Layer 3 of a small transformer language model trained on English Wikipedia (9 layers, counted from 0, width 128).
A neuron's activation on a vector x is GELU(weights . x + bias), where the dot is the dot product.
The model reads these tokens: "ur" " University" "." "\n" "\n" "==" " " "Career" " ==" "\n" "P" "ra" "vi" "n" " Go" "d"

The vector x that enters this layer's MLP at each token. A number n stands for n times 0.036.
0 "ur": -12 3 -11 -24 48 12 25 -12 -43 5 -31 49 54 19 -9 1 -6 1 -5 26 -20 -22 -14 -1 -12 18 -33 14 -30 -51 11 19 8 -22 45 22 46 2 15 -10 49 -6 42 -72 25 27 -14 11 12 -18 -14 12 4 13 3 -43 -28 16 -38 -17 5 -4 -4 -8 -56 -51 35 -11 -14 1 -7 -1 -44 0 18 0 -12 -16 0 18 -25 -9 61 18 -1 -25 -21 -22 63 -22 15 0 12 16 1 26 58 21 -65 -16 -33 21 -5 -14 25 0 18 54 -16 10 -9 -34 -11 22 27 -24 -1 -39 -39 14 32 -34 -15 -3 -23 -15 24 -9
1 " University": 55 2 -22 -28 12 7 11 23 -28 -22 2 8 51 -14 -33 18 2 -25 15 12 15 28 19 6 33 15 -34 -7 -25 -39 40 27 -16 -28 -7 20 14 33 12 -28 33 -15 36 -52 13 24 -8 -21 -1 -24 -14 38 -37 -4 9 -16 -51 -12 -59 -38 31 8 -3 2 -26 -42 63 12 -7 -31 -12 -2 -53 3 23 1 -8 20 7 3 -16 -26 55 4 -3 7 -35 -32 51 -10 14 9 -18 23 -7 -2 77 4 -45 3 -43 34 35 0 6 -21 24 31 38 8 -5 -28 -6 21 28 -3 -18 7 -23 27 -11 -33 -27 -23 4 -66 23 9
2 ".": 11 3 -23 -21 26 -4 -5 2 -6 3 -18 26 38 11 -26 27 0 -38 -9 19 7 6 -16 -8 9 5 -5 7 6 -22 21 15 -3 4 44 2 55 -9 10 1 67 -16 34 -33 27 18 1 -2 -37 7 -14 23 -19 -25 14 -71 -33 1 -19 -17 24 16 -12 16 -18 -55 62 -11 -31 -8 -54 -34 -34 -24 39 -3 6 8 10 12 -6 -7 61 22 -17 -7 -55 -18 59 -30 38 18 28 6 8 13 52 1 -49 -2 -23 42 -4 14 -4 14 9 38 3 -18 -22 -34 12 -6 18 -41 -9 3 -10 31 4 -8 -36 -26 -32 -53 11 -2
3 "\n": -5 19 -12 -9 16 -1 16 8 -17 32 -32 30 26 -19 -37 17 -11 -5 15 4 2 16 -20 -6 5 17 -29 -18 -20 -34 0 24 1 -1 15 -19 27 11 34 -9 56 -49 26 -40 72 4 6 3 -34 -14 2 21 -4 22 17 -65 -6 9 -57 -21 8 11 -21 -8 -41 -52 64 8 -21 -41 -19 -21 -35 -10 -3 7 7 12 -4 21 -28 -32 76 37 -9 -22 -30 15 39 -35 52 12 35 33 -27 31 43 -9 -48 -13 -22 17 -18 9 4 25 15 59 10 -4 -9 -29 33 27 21 -32 -3 -1 4 9 -11 -17 -5 -43 -2 -31 -3 -6
4 "\n": -10 26 1 -17 13 1 10 14 -17 27 -25 31 20 -10 -29 19 4 3 10 12 11 1 -15 4 1 12 -32 -22 -16 -29 -10 20 -6 -5 25 -9 34 15 36 -15 61 -53 28 -37 61 4 5 -1 -35 -29 -2 12 -10 20 5 -71 -6 11 -59 -25 9 9 -26 -9 -26 -49 69 6 -31 -51 -18 -27 -35 -2 -7 5 0 9 -3 23 -20 -21 70 23 -7 -20 -32 12 37 -28 54 8 38 38 -16 23 45 -1 -59 -11 -23 25 -19 13 12 34 24 54 9 -21 -11 -37 27 29 16 -27 3 -1 -3 5 -11 -12 15 -22 -2 -41 -7 -10
5 "==": 14 23 4 -6 -11 30 17 2 -41 10 -28 39 32 10 -6 11 13 -14 9 26 17 -8 -18 -15 23 13 -22 10 -9 -20 15 7 -34 -5 1 22 27 9 19 15 35 -21 28 -59 57 22 15 6 -43 -27 -37 19 -13 -12 -7 -82 -13 -6 -50 -2 4 13 -29 22 2 -60 78 -12 -33 -16 -27 -45 -20 -13 2 -12 -13 6 -8 12 -10 -3 69 -6 11 -12 -29 16 67 -28 34 -3 21 23 -10 42 45 -12 -49 4 -36 20 -7 0 11 -3 29 25 17 -8 -9 -47 3 31 5 -7 -23 15 -46 -4 16 -23 -19 -44 45 -35 -9 23
6 " ": 20 20 3 -6 22 9 16 35 -33 17 -9 6 31 1 -12 14 6 -14 -15 -3 16 4 -19 4 -12 16 -20 16 2 -33 4 8 -2 -8 5 -5 26 16 -10 -3 33 -26 7 -34 94 66 2 1 -31 -7 5 11 4 20 23 -52 -24 -8 -46 -28 10 24 -20 -3 -20 -34 71 -9 -2 -23 -35 -23 -40 14 45 -16 -27 4 -25 13 -21 -6 55 12 -10 -23 -36 0 73 -60 22 8 28 5 9 32 32 -16 -64 -4 -12 25 -35 -10 47 22 20 27 16 7 -29 -74 -1 3 21 -31 -18 15 6 35 -8 -31 -6 -28 -6 -15 -2 -16
7 "Career": 17 -64 -22 -28 7 6 2 48 -30 33 -21 -6 43 -30 -7 25 -16 -14 41 -3 1 -7 12 -6 35 0 -14 1 -2 -15 -8 5 -1 -5 -15 14 20 47 31 -12 58 -17 21 -22 38 9 -17 14 -11 -34 -22 29 -24 6 12 -47 -16 5 -34 -33 25 -25 -29 -24 18 -48 46 -5 15 -5 -18 -31 -54 10 15 -23 -39 4 2 42 4 -8 45 16 2 20 -12 -12 55 -42 28 38 29 22 -22 28 21 -11 -40 -13 -11 12 21 -26 -1 26 24 19 19 7 -12 -8 -9 15 31 -32 4 -14 -44 61 -11 -44 -16 -32 16 -64 -5 19
8 " ==": 16 17 -21 -12 2 20 -1 -2 -36 25 -33 26 36 -13 -20 -22 9 -8 -2 9 11 24 -6 -27 26 19 -17 7 -15 -23 35 1 -14 1 -13 8 15 13 -2 13 22 -2 31 -56 53 30 18 4 -31 -22 -26 24 -3 -3 3 -79 -8 -1 -25 8 11 22 -15 29 3 -53 75 -29 -3 12 -31 -44 -27 -11 20 -26 -17 16 11 28 -23 -17 59 14 15 -13 -36 25 70 -55 32 8 7 5 -4 41 38 -10 -47 -3 -58 14 -7 20 6 -12 18 26 35 12 -16 -42 -1 33 9 -32 -26 7 -28 11 24 -27 -57 -60 31 -38 1 22
9 "\n": -9 8 -5 -17 22 -15 13 13 -16 30 -27 30 21 -25 -31 22 -6 -7 -5 -9 4 13 -4 -4 -1 6 -27 -23 -22 -32 4 2 3 -6 21 -16 36 9 15 2 60 -37 23 -40 56 4 25 -1 -23 -48 -4 14 14 -3 23 -44 -20 11 -49 -29 -11 8 -26 2 -25 -24 79 -3 3 -13 -29 -31 -38 -5 4 -26 11 -5 -3 31 -29 -20 56 39 -7 -19 -52 13 57 -34 54 48 44 30 -11 36 40 6 -66 -15 -33 26 -25 12 19 50 -10 40 10 -2 0 -36 25 34 14 -49 7 10 7 12 -10 -5 -21 -28 -1 -25 -8 -16
10 "P": 18 -8 -5 -5 20 23 -17 -9 -19 1 -21 61 -4 5 0 47 12 -18 -19 -6 -4 -4 -17 23 -8 30 -26 -15 -15 -37 19 3 -35 -5 3 27 23 16 -1 -16 25 -28 -13 -35 63 -8 -13 31 -8 -30 -17 19 1 15 12 -53 -28 -3 -32 -44 18 20 -41 -2 -3 -30 52 2 -11 -9 -24 6 -47 -21 7 -51 -20 11 7 25 -16 -16 79 24 -22 17 -36 -41 77 -32 58 -2 36 35 -2 49 21 -4 -36 0 -13 37 -24 3 28 29 19 44 43 -4 -18 -31 4 -18 10 -14 -8 16 -17 40 18 -14 -22 -54 6 -35 1 2
11 "ra": 0 11 31 -21 7 -4 11 31 -31 -16 10 42 12 0 -7 4 3 -4 -8 -11 17 -14 -27 15 12 -17 -17 10 5 -42 23 31 -63 -15 33 -12 64 20 20 -2 20 15 -12 -37 61 10 -9 -9 -6 -34 -4 44 12 -21 26 -89 -21 11 -27 -13 1 13 -20 -12 -1 -57 93 -2 7 -26 -17 -14 -21 10 8 -28 -19 -27 -23 -13 -13 -15 23 42 -1 21 -36 -20 57 -41 -9 23 40 24 -2 54 3 -11 -44 -43 -16 13 47 -2 51 21 -10 31 -5 12 -21 -47 -3 43 24 -30 -13 8 -10 17 20 -20 -31 -26 1 -45 21 10
12 "vi": 11 7 6 -8 9 -25 8 14 -35 12 -23 49 36 -1 9 5 -7 -12 -14 23 20 -12 21 9 -6 15 -19 39 -41 -36 32 22 -40 -13 14 -16 21 21 18 -30 24 20 8 -15 52 11 -8 -19 9 -1 -14 13 18 38 36 -69 -7 -4 -47 -19 -21 6 -25 -20 11 -42 65 -35 -1 -6 -16 1 -64 14 0 -18 7 -35 -19 -19 -3 -2 59 8 13 -3 -41 -31 60 -14 38 32 24 3 -29 56 10 -10 -25 2 -15 25 0 7 45 41 0 16 5 49 -41 -49 27 2 35 -28 -8 -10 -16 40 5 -36 -24 -48 -11 -52 0 -25
13 "n": 8 5 -3 -46 16 -34 8 15 -28 27 -2 87 50 -7 -14 15 -6 2 -39 -13 19 6 -17 11 7 3 -26 19 -42 -49 40 21 -14 -1 0 5 22 -12 5 -6 46 -15 12 -33 44 30 -11 6 -8 -3 -25 1 14 -20 0 -66 -9 11 -46 -22 -2 -8 -10 -27 -7 -57 66 -18 -24 -15 -9 -6 -28 15 39 -23 11 11 -17 -4 -11 17 36 11 -9 4 -66 -28 65 -36 12 22 54 10 31 48 24 -9 -52 3 -29 13 17 -11 11 -4 16 48 2 40 -5 -18 24 6 19 -19 -7 -14 9 17 8 -50 -23 -35 0 -30 19 0
14 " Go": 17 -15 9 -36 13 21 -5 53 -31 -4 -17 16 3 -19 28 -6 -4 -25 -26 -20 -17 33 21 25 31 40 -39 17 -26 -60 -8 11 -35 6 10 -20 46 34 24 1 21 8 -1 -27 19 23 -34 26 5 -15 11 18 -9 12 5 -27 -55 5 -42 -18 18 13 -20 -5 14 -38 13 13 -10 -14 -12 9 -49 4 15 -31 -23 19 -30 15 1 -13 56 41 -9 -7 -36 -20 68 -63 19 -6 34 54 -7 41 17 2 -73 8 -24 16 -13 21 22 35 -7 55 1 9 10 -61 -10 26 13 -18 -4 3 30 30 -9 -26 -9 -12 5 -91 7 -5
15 "d": 1 -24 -1 -53 47 -23 -5 21 -33 18 -5 55 44 -22 -11 48 -8 -3 -22 -1 -14 16 -30 5 11 27 -5 8 12 -21 28 51 8 -17 18 26 21 17 -27 10 22 -22 14 -34 47 3 25 6 3 -32 -16 7 13 -13 17 -55 5 -6 -52 -19 -6 39 -32 -13 10 -84 35 -27 -30 -14 -38 -21 -28 2 28 -36 -12 -10 -7 17 13 -4 38 8 14 -13 -51 -16 63 -49 9 10 44 19 -5 66 31 -20 -85 -3 -50 13 21 25 16 19 -1 24 12 5 -7 -14 23 0 1 -23 -4 -14 24 51 -3 -27 -7 -14 0 -35 22 6

Each question shows the input weights of one neuron of the MLP. A number n stands for n times 0.009.

n383 (bias -0.071): 15 17 4 -20 25 -8 -18 -15 11 16 31 14 -11 -14 56 -2 10 16 34 9 -18 7 -12 -19 -21 5 -27 13 -20 14 35 32 -5 19 -37 -15 3 32 -11 -17 -8 -2 18 2 -47 7 -31 -3 27 10 17 12 -1 -22 -6 -4 9 10 32 -23 11 -15 14 -16 10 -11 7 -7 28 -5 -6 -43 -22 -24 -44 24 40 -12 -26 1 -3 -24 14 -12 -2 -46 -16 12 -25 17 13 7 4 -43 19 -17 -20 -17 -5 9 47 -20 39 -10 12 -18 -1 11 -20 -9 -22 -16 -21 -11 -1 9 -27 19 9 14 6 12 13 -39 22 14 -29 -21
Which token does this neuron like most? 12 "vi"

n343 (bias -0.153): -2 33 39 -37 -15 -28 7 18 -5 -21 11 -33 -17 29 22 28 22 37 -40 -8 30 -47 13 8 4 0 -7 -47 25 -22 -32 9 -18 -15 18 0 6 1 22 -15 23 -56 10 27 -8 -28 -5 -11 -36 -7 6 9 -47 5 -40 -3 21 7 -15 -13 31 12 -49 -15 4 -2 13 -3 -29 -82 31 -11 1 27 -36 32 23 -23 -26 13 36 42 -6 -38 -54 42 9 26 -45 40 -28 -29 43 16 -37 20 -3 19 -16 4 45 48 -8 -22 2 30 -1 -41 -23 -48 -11 0 29 14 -9 19 33 3 5 -32 -11 32 59 40 25 -14 6 -28
Which token does this neuron like most? 4 "\n"

n5 (bias -0.074): 24 -9 -21 -25 3 16 16 -8 -19 -12 4 19 -8 -1 -11 13 -22 -7 16 17 14 13 -22 -26 1 -51 5 14 7 -25 -1 -42 31 13 -39 -10 7 -9 8 12 -26 -7 -23 -35 -21 -13 5 4 -24 7 -14 -1 -36 7 12 37 -9 -30 34 -22 -7 30 -15 2 -61 13 -22 -7 -4 -15 -11 -8 1 -13 -20 4 2 29 -44 18 19 19 4 5 -3 42 -13 11 16 35 -3 6 23 46 -6 -1 -22 -8 25 26 -21 7 -15 12 -19 27 22 -10 24 2 -1 17 19 2 15 28 22 1 -35 8 48 6 -15 17 -28 27 -3 34
On which token does it fire most, and how strongly? 10 "P", at about 0.2

n240 (bias -0.116): -5 -10 31 -7 -8 33 -29 2 9 31 -11 1 5 -6 20 -3 -2 10 10 25 20 -45 7 4 19 -18 9 2 -17 -4 -15 -2 5 -7 9 -2 0 16 21 -21 -29 -25 14 -32 3 47 -20 20 7 34 4 -7 6 14 -17 -15 -19 15 -21 10 -20 17 -20 26 -21 15 5 -13 -1 7 -8 -34 19 22 -10 54 4 -8 18 -6 -5 44 -5 -8 -16 -33 22 12 5 11 -1 -21 -13 -12 -21 1 -8 3 -5 21 -18 15 -12 4 7 -51 8 20 4 -50 -30 2 13 14 -14 9 -14 -9 -7 -15 10 27 9 2 -11 9 2 55
Which token does this neuron like most? 5 "=="

n501 (bias -0.040): -38 -6 -1 29 25 31 -28 11 -14 -7 1 -51 9 -1 -17 13 9 -24 6 -12 13 1 -40 18 -14 -36 21 8 -9 12 -9 43 15 3 27 -38 -13 9 -12 -27 -20 -14 -26 -12 -33 19 3 23 -41 4 5 16 -35 -2 -10 -26 12 -19 14 -51 -11 4 -1 12 -29 19 -23 24 -15 -2 2 1 19 34 -15 17 35 10 30 17 -16 34 20 7 -21 34 -29 46 6 8 -10 -26 35 15 3 -10 -22 22 40 -15 -13 48 -30 -6 -5 11 35 -9 -11 1 27 18 24 15 28 -15 -5 -7 -9 6 -40 -35 -20 14 -24 -14 35 1
On which token does it fire most, and how strongly? 2 ".", at about 1.2

n38 (bias -0.040): -38 -8 -13 29 -5 5 -21 -38 -6 24 -11 18 7 0 12 -38 -48 -10 8 -26 2 24 -7 -18 -22 -9 -4 -6 -2 13 -27 -12 -24 9 31 -18 8 1 -11 -40 -19 -2 -13 6 -42 -6 -43 28 4 25 25 -19 -15 16 4 8 10 8 -4 -14 35 0 -2 14 25 8 21 28 2 1 15 -8 -17 -1 -2 15 -24 8 -2 -3 19 14 -15 -21 29 -5 -21 37 0 29 13 -6 -1 -2 9 2 -13 -14 -34 -20 16 -21 -22 17 50 22 -10 -2 5 -14 1 6 -4 14 -11 23 -20 -19 11 8 31 28 -16 -18 48 -7 -17 -3
Which token does this neuron like most? 14 " Go"

n439 (bias -0.067): 20 -41 -4 28 -14 9 -9 -10 5 8 -21 -6 -30 -30 -15 12 39 -8 30 21 -10 -17 -6 22 -9 -9 -8 -22 -8 7 -14 12 15 -21 27 -7 9 20 6 -24 2 -13 -25 -16 1 -12 26 9 -13 7 7 -33 -27 15 -7 7 13 22 24 -14 -8 -14 -10 16 -14 0 18 7 16 -12 3 56 30 43 -30 30 -13 28 19 43 -26 -20 9 8 -3 -17 -2 -4 -5 6 43 -3 -19 -17 5 -16 -13 -14 -1 -43 8 13 -13 8 11 -4 7 26 -18 -14 13 40 36 0 15 9 -33 -13 22 11 12 -10 -15 -16 -28 -12 -10 5
On which three tokens does it fire most, strongest first? 3 "\n", 4 "\n", 10 "P"

n7 (bias -0.116): -5 -14 2 -24 -45 26 -24 -13 1 -4 14 -4 -22 22 -19 -27 14 10 0 -7 -26 56 -13 35 9 -15 8 44 -3 14 -8 2 16 27 -41 4 21 34 -24 -13 1 15 -41 -5 1 17 46 -3 -34 28 -4 -8 5 23 -22 32 -4 -11 2 -7 -40 -6 -13 36 7 4 7 -37 20 10 8 5 -1 43 7 -1 13 23 26 2 -26 -19 3 -1 -4 3 2 12 26 17 -16 15 19 39 11 35 -2 23 16 23 -11 -19 -29 -21 -23 -50 -9 -12 -28 -5 -17 6 18 -20 10 29 22 -26 10 -23 -3 -9 -36 11 -3 -39 9 7
Which token does this neuron like most? 8 " =="

n268 (bias -0.116): -22 36 -17 22 -18 -26 -23 37 -23 -21 26 53 16 39 9 -26 12 -10 -9 54 -2 -39 -11 -1 40 17 16 -26 16 -2 -8 -4 18 10 13 28 31 21 -28 -4 -14 -7 33 8 -49 -14 21 -18 17 44 1 17 -12 35 -8 3 -7 -11 40 -12 -35 4 -3 11 -41 -21 -5 15 14 24 -18 4 -18 -6 28 51 33 10 9 22 -24 -5 0 -8 -17 -43 5 -8 -29 53 -21 2 -37 -26 -34 -21 -7 13 14 -7 -31 17 28 -30 16 -37 16 44 22 -21 41 4 -36 -16 5 -26 -6 -54 4 -24 -25 -29 -44 16 -10 -19 -10 35
On which three tokens does it fire most, strongest first? 0 "ur", 1 " University", 2 "."

n93 (bias 0.008): -36 -31 45 -3 -19 18 5 13 16 5 -25 -59 9 -1 -36 10 -19 13 -10 0 15 -14 5 -6 -11 -16 4 9 39 1 -4 3 9 -12 23 10 3 -2 -35 -44 12 -34 -24 -3 -13 26 -3 15 -40 17 -8 -24 29 -10 -18 25 4 7 -2 -12 22 14 10 2 -10 8 -17 -7 -3 24 -13 32 -24 3 3 -5 -10 -12 -10 19 13 -23 -4 -20 2 25 -11 20 38 50 14 -14 21 6 18 10 -1 1 -16 -13 3 24 -2 34 6 -9 39 -12 19 -8 -10 24 7 -12 23 18 -20 -25 -20 -22 7 2 4 6 -10 -1 10 -28
Which token does this neuron like most? 6 " "

n328 (bias -0.026): -1 -15 15 -5 -17 7 -5 13 11 -15 -10 9 -23 8 13 -37 2 20 -3 -15 11 2 -29 -1 -29 -4 26 -6 -17 26 46 -17 13 29 25 -2 5 -30 21 -16 18 12 2 -13 -29 -28 17 0 -3 4 9 -11 17 -1 -8 6 5 9 -10 -7 8 -24 11 -14 -16 16 -9 -17 -4 -13 -9 -9 22 -32 -22 -39 47 6 33 17 -25 -14 28 -15 -16 0 -21 21 -31 -9 -16 -8 40 -36 -26 2 6 10 -17 28 3 -13 20 7 -11 -15 1 51 5 -10 27 23 -20 -6 16 -12 0 -22 -5 26 10 17 -27 -12 -27 2 25 24
On which token does it fire most, and how strongly? 2 ".", at about 0.85

n173 (bias -0.130): 5 10 6 -8 1 4 4 3 6 17 18 -41 -28 -23 0 -15 -13 9 -23 14 40 0 14 10 -21 9 32 -17 39 -29 -19 -26 11 9 8 -4 -13 7 -31 15 35 -13 -21 5 -16 1 2 14 -11 -44 -34 -12 37 -40 3 9 -4 15 22 -12 -26 8 3 9 -29 35 0 9 32 -10 -10 -22 -26 20 11 1 9 -29 -10 41 7 -1 -28 2 -12 -28 -24 32 22 9 -25 43 17 5 -32 20 4 -29 -12 -31 -12 2 -10 0 -28 19 -34 -21 34 25 34 15 7 -22 3 -11 -6 3 -18 -4 1 18 30 9 -21 1 -1 19
On which token does it fire most, and how strongly? 9 "\n", at about 2.8

n27 (bias -0.119): 10 -3 -8 -38 -10 -5 5 7 10 -9 52 -4 8 -2 16 -43 -15 -7 15 -6 -13 -40 -28 -11 0 -26 44 -15 41 19 18 5 1 19 10 -37 2 -20 -31 20 -21 -30 -14 10 9 -25 -4 4 -50 38 31 36 -1 4 -7 -16 32 20 -26 -15 39 -3 -22 -1 -10 -9 -19 35 28 -3 29 -30 1 -1 -26 3 -13 10 21 -2 28 25 -2 -2 -19 24 17 -1 -41 -42 10 11 -15 0 -17 -4 -55 -20 6 23 -24 23 34 51 5 18 -4 -36 3 0 -26 7 -7 18 -21 -16 25 14 38 1 -12 7 -33 -7 -18 -24 3 10
Which token does this neuron like most? 11 "ra"

n430 (bias -0.086): -15 -19 -25 7 0 11 -7 -4 21 4 -16 -1 -2 18 26 -5 29 -20 49 -25 -27 -20 4 -40 11 1 23 20 -1 -18 -8 -24 -25 -8 -12 -7 -41 17 23 18 27 16 -11 -8 -18 33 -4 -1 15 10 0 9 -5 -3 -36 -24 13 37 -14 11 -1 -1 11 22 2 26 9 -13 -17 -10 -10 -16 62 -15 -36 5 18 -24 -1 -5 -15 1 -24 21 -1 -2 19 2 -23 -7 -32 -24 -10 5 22 -8 -7 1 -34 11 11 9 14 -10 -6 3 -7 16 2 16 -40 -4 -4 29 7 8 -17 2 24 63 2 4 4 -31 43 32 20 5
Its two highest activations, in order, are on tokens 8 " ==", 5 "=="

n500 (bias -0.023): -31 -17 -19 -1 15 1 -10 -12 46 14 -3 10 -41 -3 2 -26 19 10 0 19 18 -30 -4 -26 -14 13 -11 -9 21 17 -7 -10 -19 -20 22 26 3 28 -9 17 -16 1 -20 2 -15 23 23 1 6 8 -21 -6 -28 10 -14 2 11 36 5 -14 1 -3 4 -9 1 -45 -11 -9 -1 8 -35 14 10 23 -26 27 2 23 2 -3 22 14 9 8 -28 -8 22 13 11 -12 8 -7 -17 19 1 20 -19 -28 20 -20 -41 18 -7 -2 28 16 -14 4 -15 -20 -10 9 13 -57 4 -31 6 10 -3 8 -7 13 57 -19 -6 9 2 4
Its two highest activations, in order, are on tokens 10 "P", 15 "d"

n371 (bias -0.176): 19 39 15 -18 -34 -10 -24 -1 -10 3 3 8 -1 -2 13 -8 37 26 -2 52 12 -30 -16 7 -12 -6 26 -15 18 1 24 -41 3 -19 37 -5 17 30 -13 -19 23 33 2 -16 -22 27 14 46 28 -6 -27 -7 -14 -2 -15 12 10 24 23 -23 -19 -1 -27 11 -26 -13 -18 17 -17 -1 4 11 2 -3 -13 -7 -8 1 6 19 -34 -14 -20 -8 -6 19 -15 -7 16 24 -49 -31 -17 -30 11 -53 5 17 -8 -32 22 -32 33 1 -34 -21 8 68 -11 -3 22 -17 -6 -5 12 7 11 -15 15 -17 11 -22 13 48 -1 19 8 -13
Which token does this neuron like most? 0 "ur"

n336 (bias -0.133): -11 -11 11 7 9 4 2 19 37 -16 -2 -13 -20 -8 19 7 35 11 -15 -18 -21 -24 36 3 -5 -32 11 -10 27 48 -20 -4 11 -12 5 -31 13 5 29 26 1 -30 -12 46 -34 -25 -17 9 1 -46 29 -4 -27 17 -20 -33 16 -38 -48 -27 -3 -24 -17 -6 20 -3 -9 -21 -44 -54 47 18 8 26 -2 8 -21 26 -24 33 -27 11 8 -6 8 14 24 -26 -9 2 -15 -16 6 -27 18 36 17 31 12 0 31 -13 15 -2 -1 4 35 8 -18 -1 14 2 51 0 0 -7 36 -14 -13 13 2 26 19 -7 -11 -15 -2 25
Its two highest activations, in order, are on tokens 4 "\n", 7 "Career"

n206 (bias -0.167): -11 31 39 -23 -13 -16 -3 30 0 -26 -6 19 -15 -12 9 3 13 -10 7 14 17 -15 12 -8 1 -5 -26 -39 -21 -4 -18 -12 -37 -5 0 7 7 6 -17 2 -7 -11 -3 -8 -3 57 22 -16 -41 35 -14 -10 -18 -8 -16 -36 -22 14 45 -11 1 -13 -41 3 -50 -6 -14 12 -55 30 23 -4 4 39 11 28 -1 25 25 7 -20 24 2 -16 -15 -2 38 17 -38 53 -26 -14 19 30 -22 13 -23 -17 32 28 -27 38 -4 3 14 -40 8 11 -20 5 -11 24 27 1 15 -3 -12 -9 -21 -29 28 10 15 -13 70 -6 2 9
Which token does this neuron like most? 5 "=="

n128 (bias -0.121): -1 -14 -2 20 25 5 11 -5 -27 -12 -23 -13 12 -13 6 22 -16 -31 12 18 17 -14 2 -44 -25 -38 4 37 -14 -20 -44 13 -24 14 14 36 -10 -6 32 -7 18 -12 -30 -34 -1 -13 -22 -15 13 18 -7 -24 -9 -13 33 -17 1 -21 5 -26 -18 -5 -6 22 -23 34 -10 -3 -24 5 33 -22 19 32 -14 -11 -2 0 10 -11 12 8 -7 27 -18 25 15 2 25 33 13 -41 -2 -22 -10 10 -22 14 51 -12 20 34 -14 42 -1 27 -8 -27 13 1 -31 16 37 14 8 15 -12 41 0 -19 0 -6 31 -7 17 4 11 -1
Which token does this neuron like most? 12 "vi"

n419 (bias -0.083): -30 -20 -7 33 11 31 9 -5 -8 15 -18 16 -45 10 31 -7 -13 -15 21 37 32 -8 3 22 21 -5 26 3 35 29 -16 -10 -5 -15 38 -11 -3 16 -14 7 4 -18 -35 -18 3 -8 19 32 -21 17 -21 -31 -8 -18 -5 -22 -4 -6 24 -16 2 -20 20 5 -31 10 20 -5 -7 -31 43 8 43 4 1 5 15 37 10 -2 7 16 8 -4 -7 -34 14 -15 3 23 5 6 11 -24 -10 -29 -1 -1 7 -17 17 4 8 9 19 1 1 6 1 19 -34 -6 -13 2 -6 11 -25 -49 1 -17 41 -27 -34 -20 12 -29 -62 -5
Which token does this neuron like most? 5 "=="

n432 (bias -0.104): -6 1 6 19 21 21 -10 -11 22 1 41 12 -15 10 -13 -14 7 -5 -1 2 20 14 -12 -30 -5 -10 30 -27 2 15 16 18 -9 -3 43 -31 -3 9 22 7 24 16 -36 1 -23 28 24 2 -1 -7 -5 14 14 -12 -8 -41 8 12 -20 -2 -13 15 -37 -4 10 18 2 -12 -2 13 13 -6 32 2 -2 14 21 1 1 -14 22 24 -18 1 22 -33 4 11 10 -26 -46 2 -3 -11 19 16 -16 -16 -14 -32 3 -16 21 -5 -10 21 -40 -14 -19 -17 35 1 -9 -5 -50 -15 20 -27 5 11 -1 22 23 -1 -8 5 -19 -38
On which token does it fire most, and how strongly? 11 "ra", at about 1.1

n105 (bias -0.079): -11 -27 -18 -14 -11 4 -5 49 -14 2 28 17 5 -36 -19 40 -15 19 1 -7 25 55 16 15 -26 13 25 30 22 10 -26 -7 -16 -24 -2 -25 -8 -13 7 13 -4 -26 -15 -12 -7 13 -6 -27 -17 17 0 -28 -27 2 10 -10 29 11 6 -5 -15 -1 -8 46 -8 33 30 14 10 9 18 -2 22 -37 -24 25 -8 -27 -14 26 11 38 -50 21 6 -42 10 -6 -21 5 -11 -17 -6 -1 8 35 -5 -2 -2 15 -15 -19 8 -7 12 1 38 -10 54 21 3 5 3 14 -18 1 -18 -1 2 -28 5 -8 -13 -12 29 -26 -12 -16
Which token does this neuron like most? 8 " =="

n71 (bias -0.109): 4 -32 53 -5 26 -29 -16 -12 0 0 17 -8 19 24 -7 -45 7 22 -38 -6 -18 1 17 43 22 -30 27 -10 10 24 40 39 24 16 -27 -14 14 11 17 3 7 -15 -8 26 34 16 -4 -18 15 2 -20 1 -9 -18 -17 -3 -5 -6 -11 12 -22 -26 -22 -19 -3 38 40 -30 -6 -5 -17 -4 21 -5 -21 28 26 7 26 -8 1 11 31 6 13 15 -5 -2 -33 -4 -19 17 -18 -43 -11 -12 -22 -7 -11 30 37 -23 66 -14 -61 22 -10 -13 19 10 -16 24 -3 0 2 -5 -4 -4 13 -12 1 -17 5 21 -32 -14 16 -6
Which token does this neuron like most? 13 "n"

n9 (bias -0.172): 34 18 -5 -30 8 -54 0 21 1 -37 29 2 -30 3 17 37 -27 -3 2 55 -6 2 -36 -26 3 -1 -8 21 13 33 -17 23 -3 29 -29 -23 -13 -3 -9 -2 -13 -3 12 61 -48 20 15 -39 26 13 47 14 22 -2 -27 19 -19 -7 14 0 17 12 15 16 5 -14 27 7 3 15 -16 4 4 -34 -2 -23 3 -3 16 1 -18 -7 -11 -5 -7 -14 -4 -15 33 44 -5 -29 -16 -11 -40 -17 -14 37 11 -29 -44 17 36 -15 19 -23 17 3 41 -12 10 -1 1 2 -9 9 15 16 25 -29 19 -1 -4 8 2 -6 -30 -32
Which token does this neuron like most? 1 " University"

n372 (bias -0.052): -13 1 13 -10 21 51 16 1 13 30 -7 -46 6 24 9 -23 -17 -18 -21 14 -13 -5 -14 -5 9 -26 22 -11 -17 14 -27 -17 -9 -2 22 20 11 -37 -17 5 -11 -7 -17 -7 31 8 18 -32 -13 -12 -24 8 -39 -9 -22 16 -7 6 -3 48 -31 -29 -17 -3 1 18 -2 -4 -65 20 0 39 16 27 5 1 29 45 54 36 -6 -11 18 44 -13 -6 -23 9 23 36 -14 -8 -24 7 -5 -18 -25 7 24 12 -24 32 -17 4 4 17 -36 -31 7 -22 -4 23 10 -21 -2 -3 -9 -3 -12 32 -13 -21 15 22 -19 -16 37 16
Which token does this neuron like most? 2 "."

n300 (bias -0.072): -28 -1 38 -15 -18 -17 12 -1 18 -13 -45 -36 23 19 -33 -14 22 -7 3 -8 19 -33 9 -22 -26 -16 43 -17 35 -25 -27 6 -36 -1 24 -15 -16 25 -1 2 1 15 2 -26 5 -1 18 13 -15 -14 13 3 -2 -4 -3 19 -19 29 13 20 12 22 14 14 6 2 -6 -12 15 0 13 -32 12 60 -10 18 16 4 20 20 8 12 -22 33 -10 -7 -13 9 -28 11 -12 3 5 1 -16 -6 25 -9 -15 -30 -22 13 -22 -7 26 -9 -15 6 -9 15 21 -16 -7 -4 -16 11 -26 21 -19 10 12 -15 4 -3 8 5 -45 37
Its two highest activations, in order, are on tokens 11 "ra", 5 "=="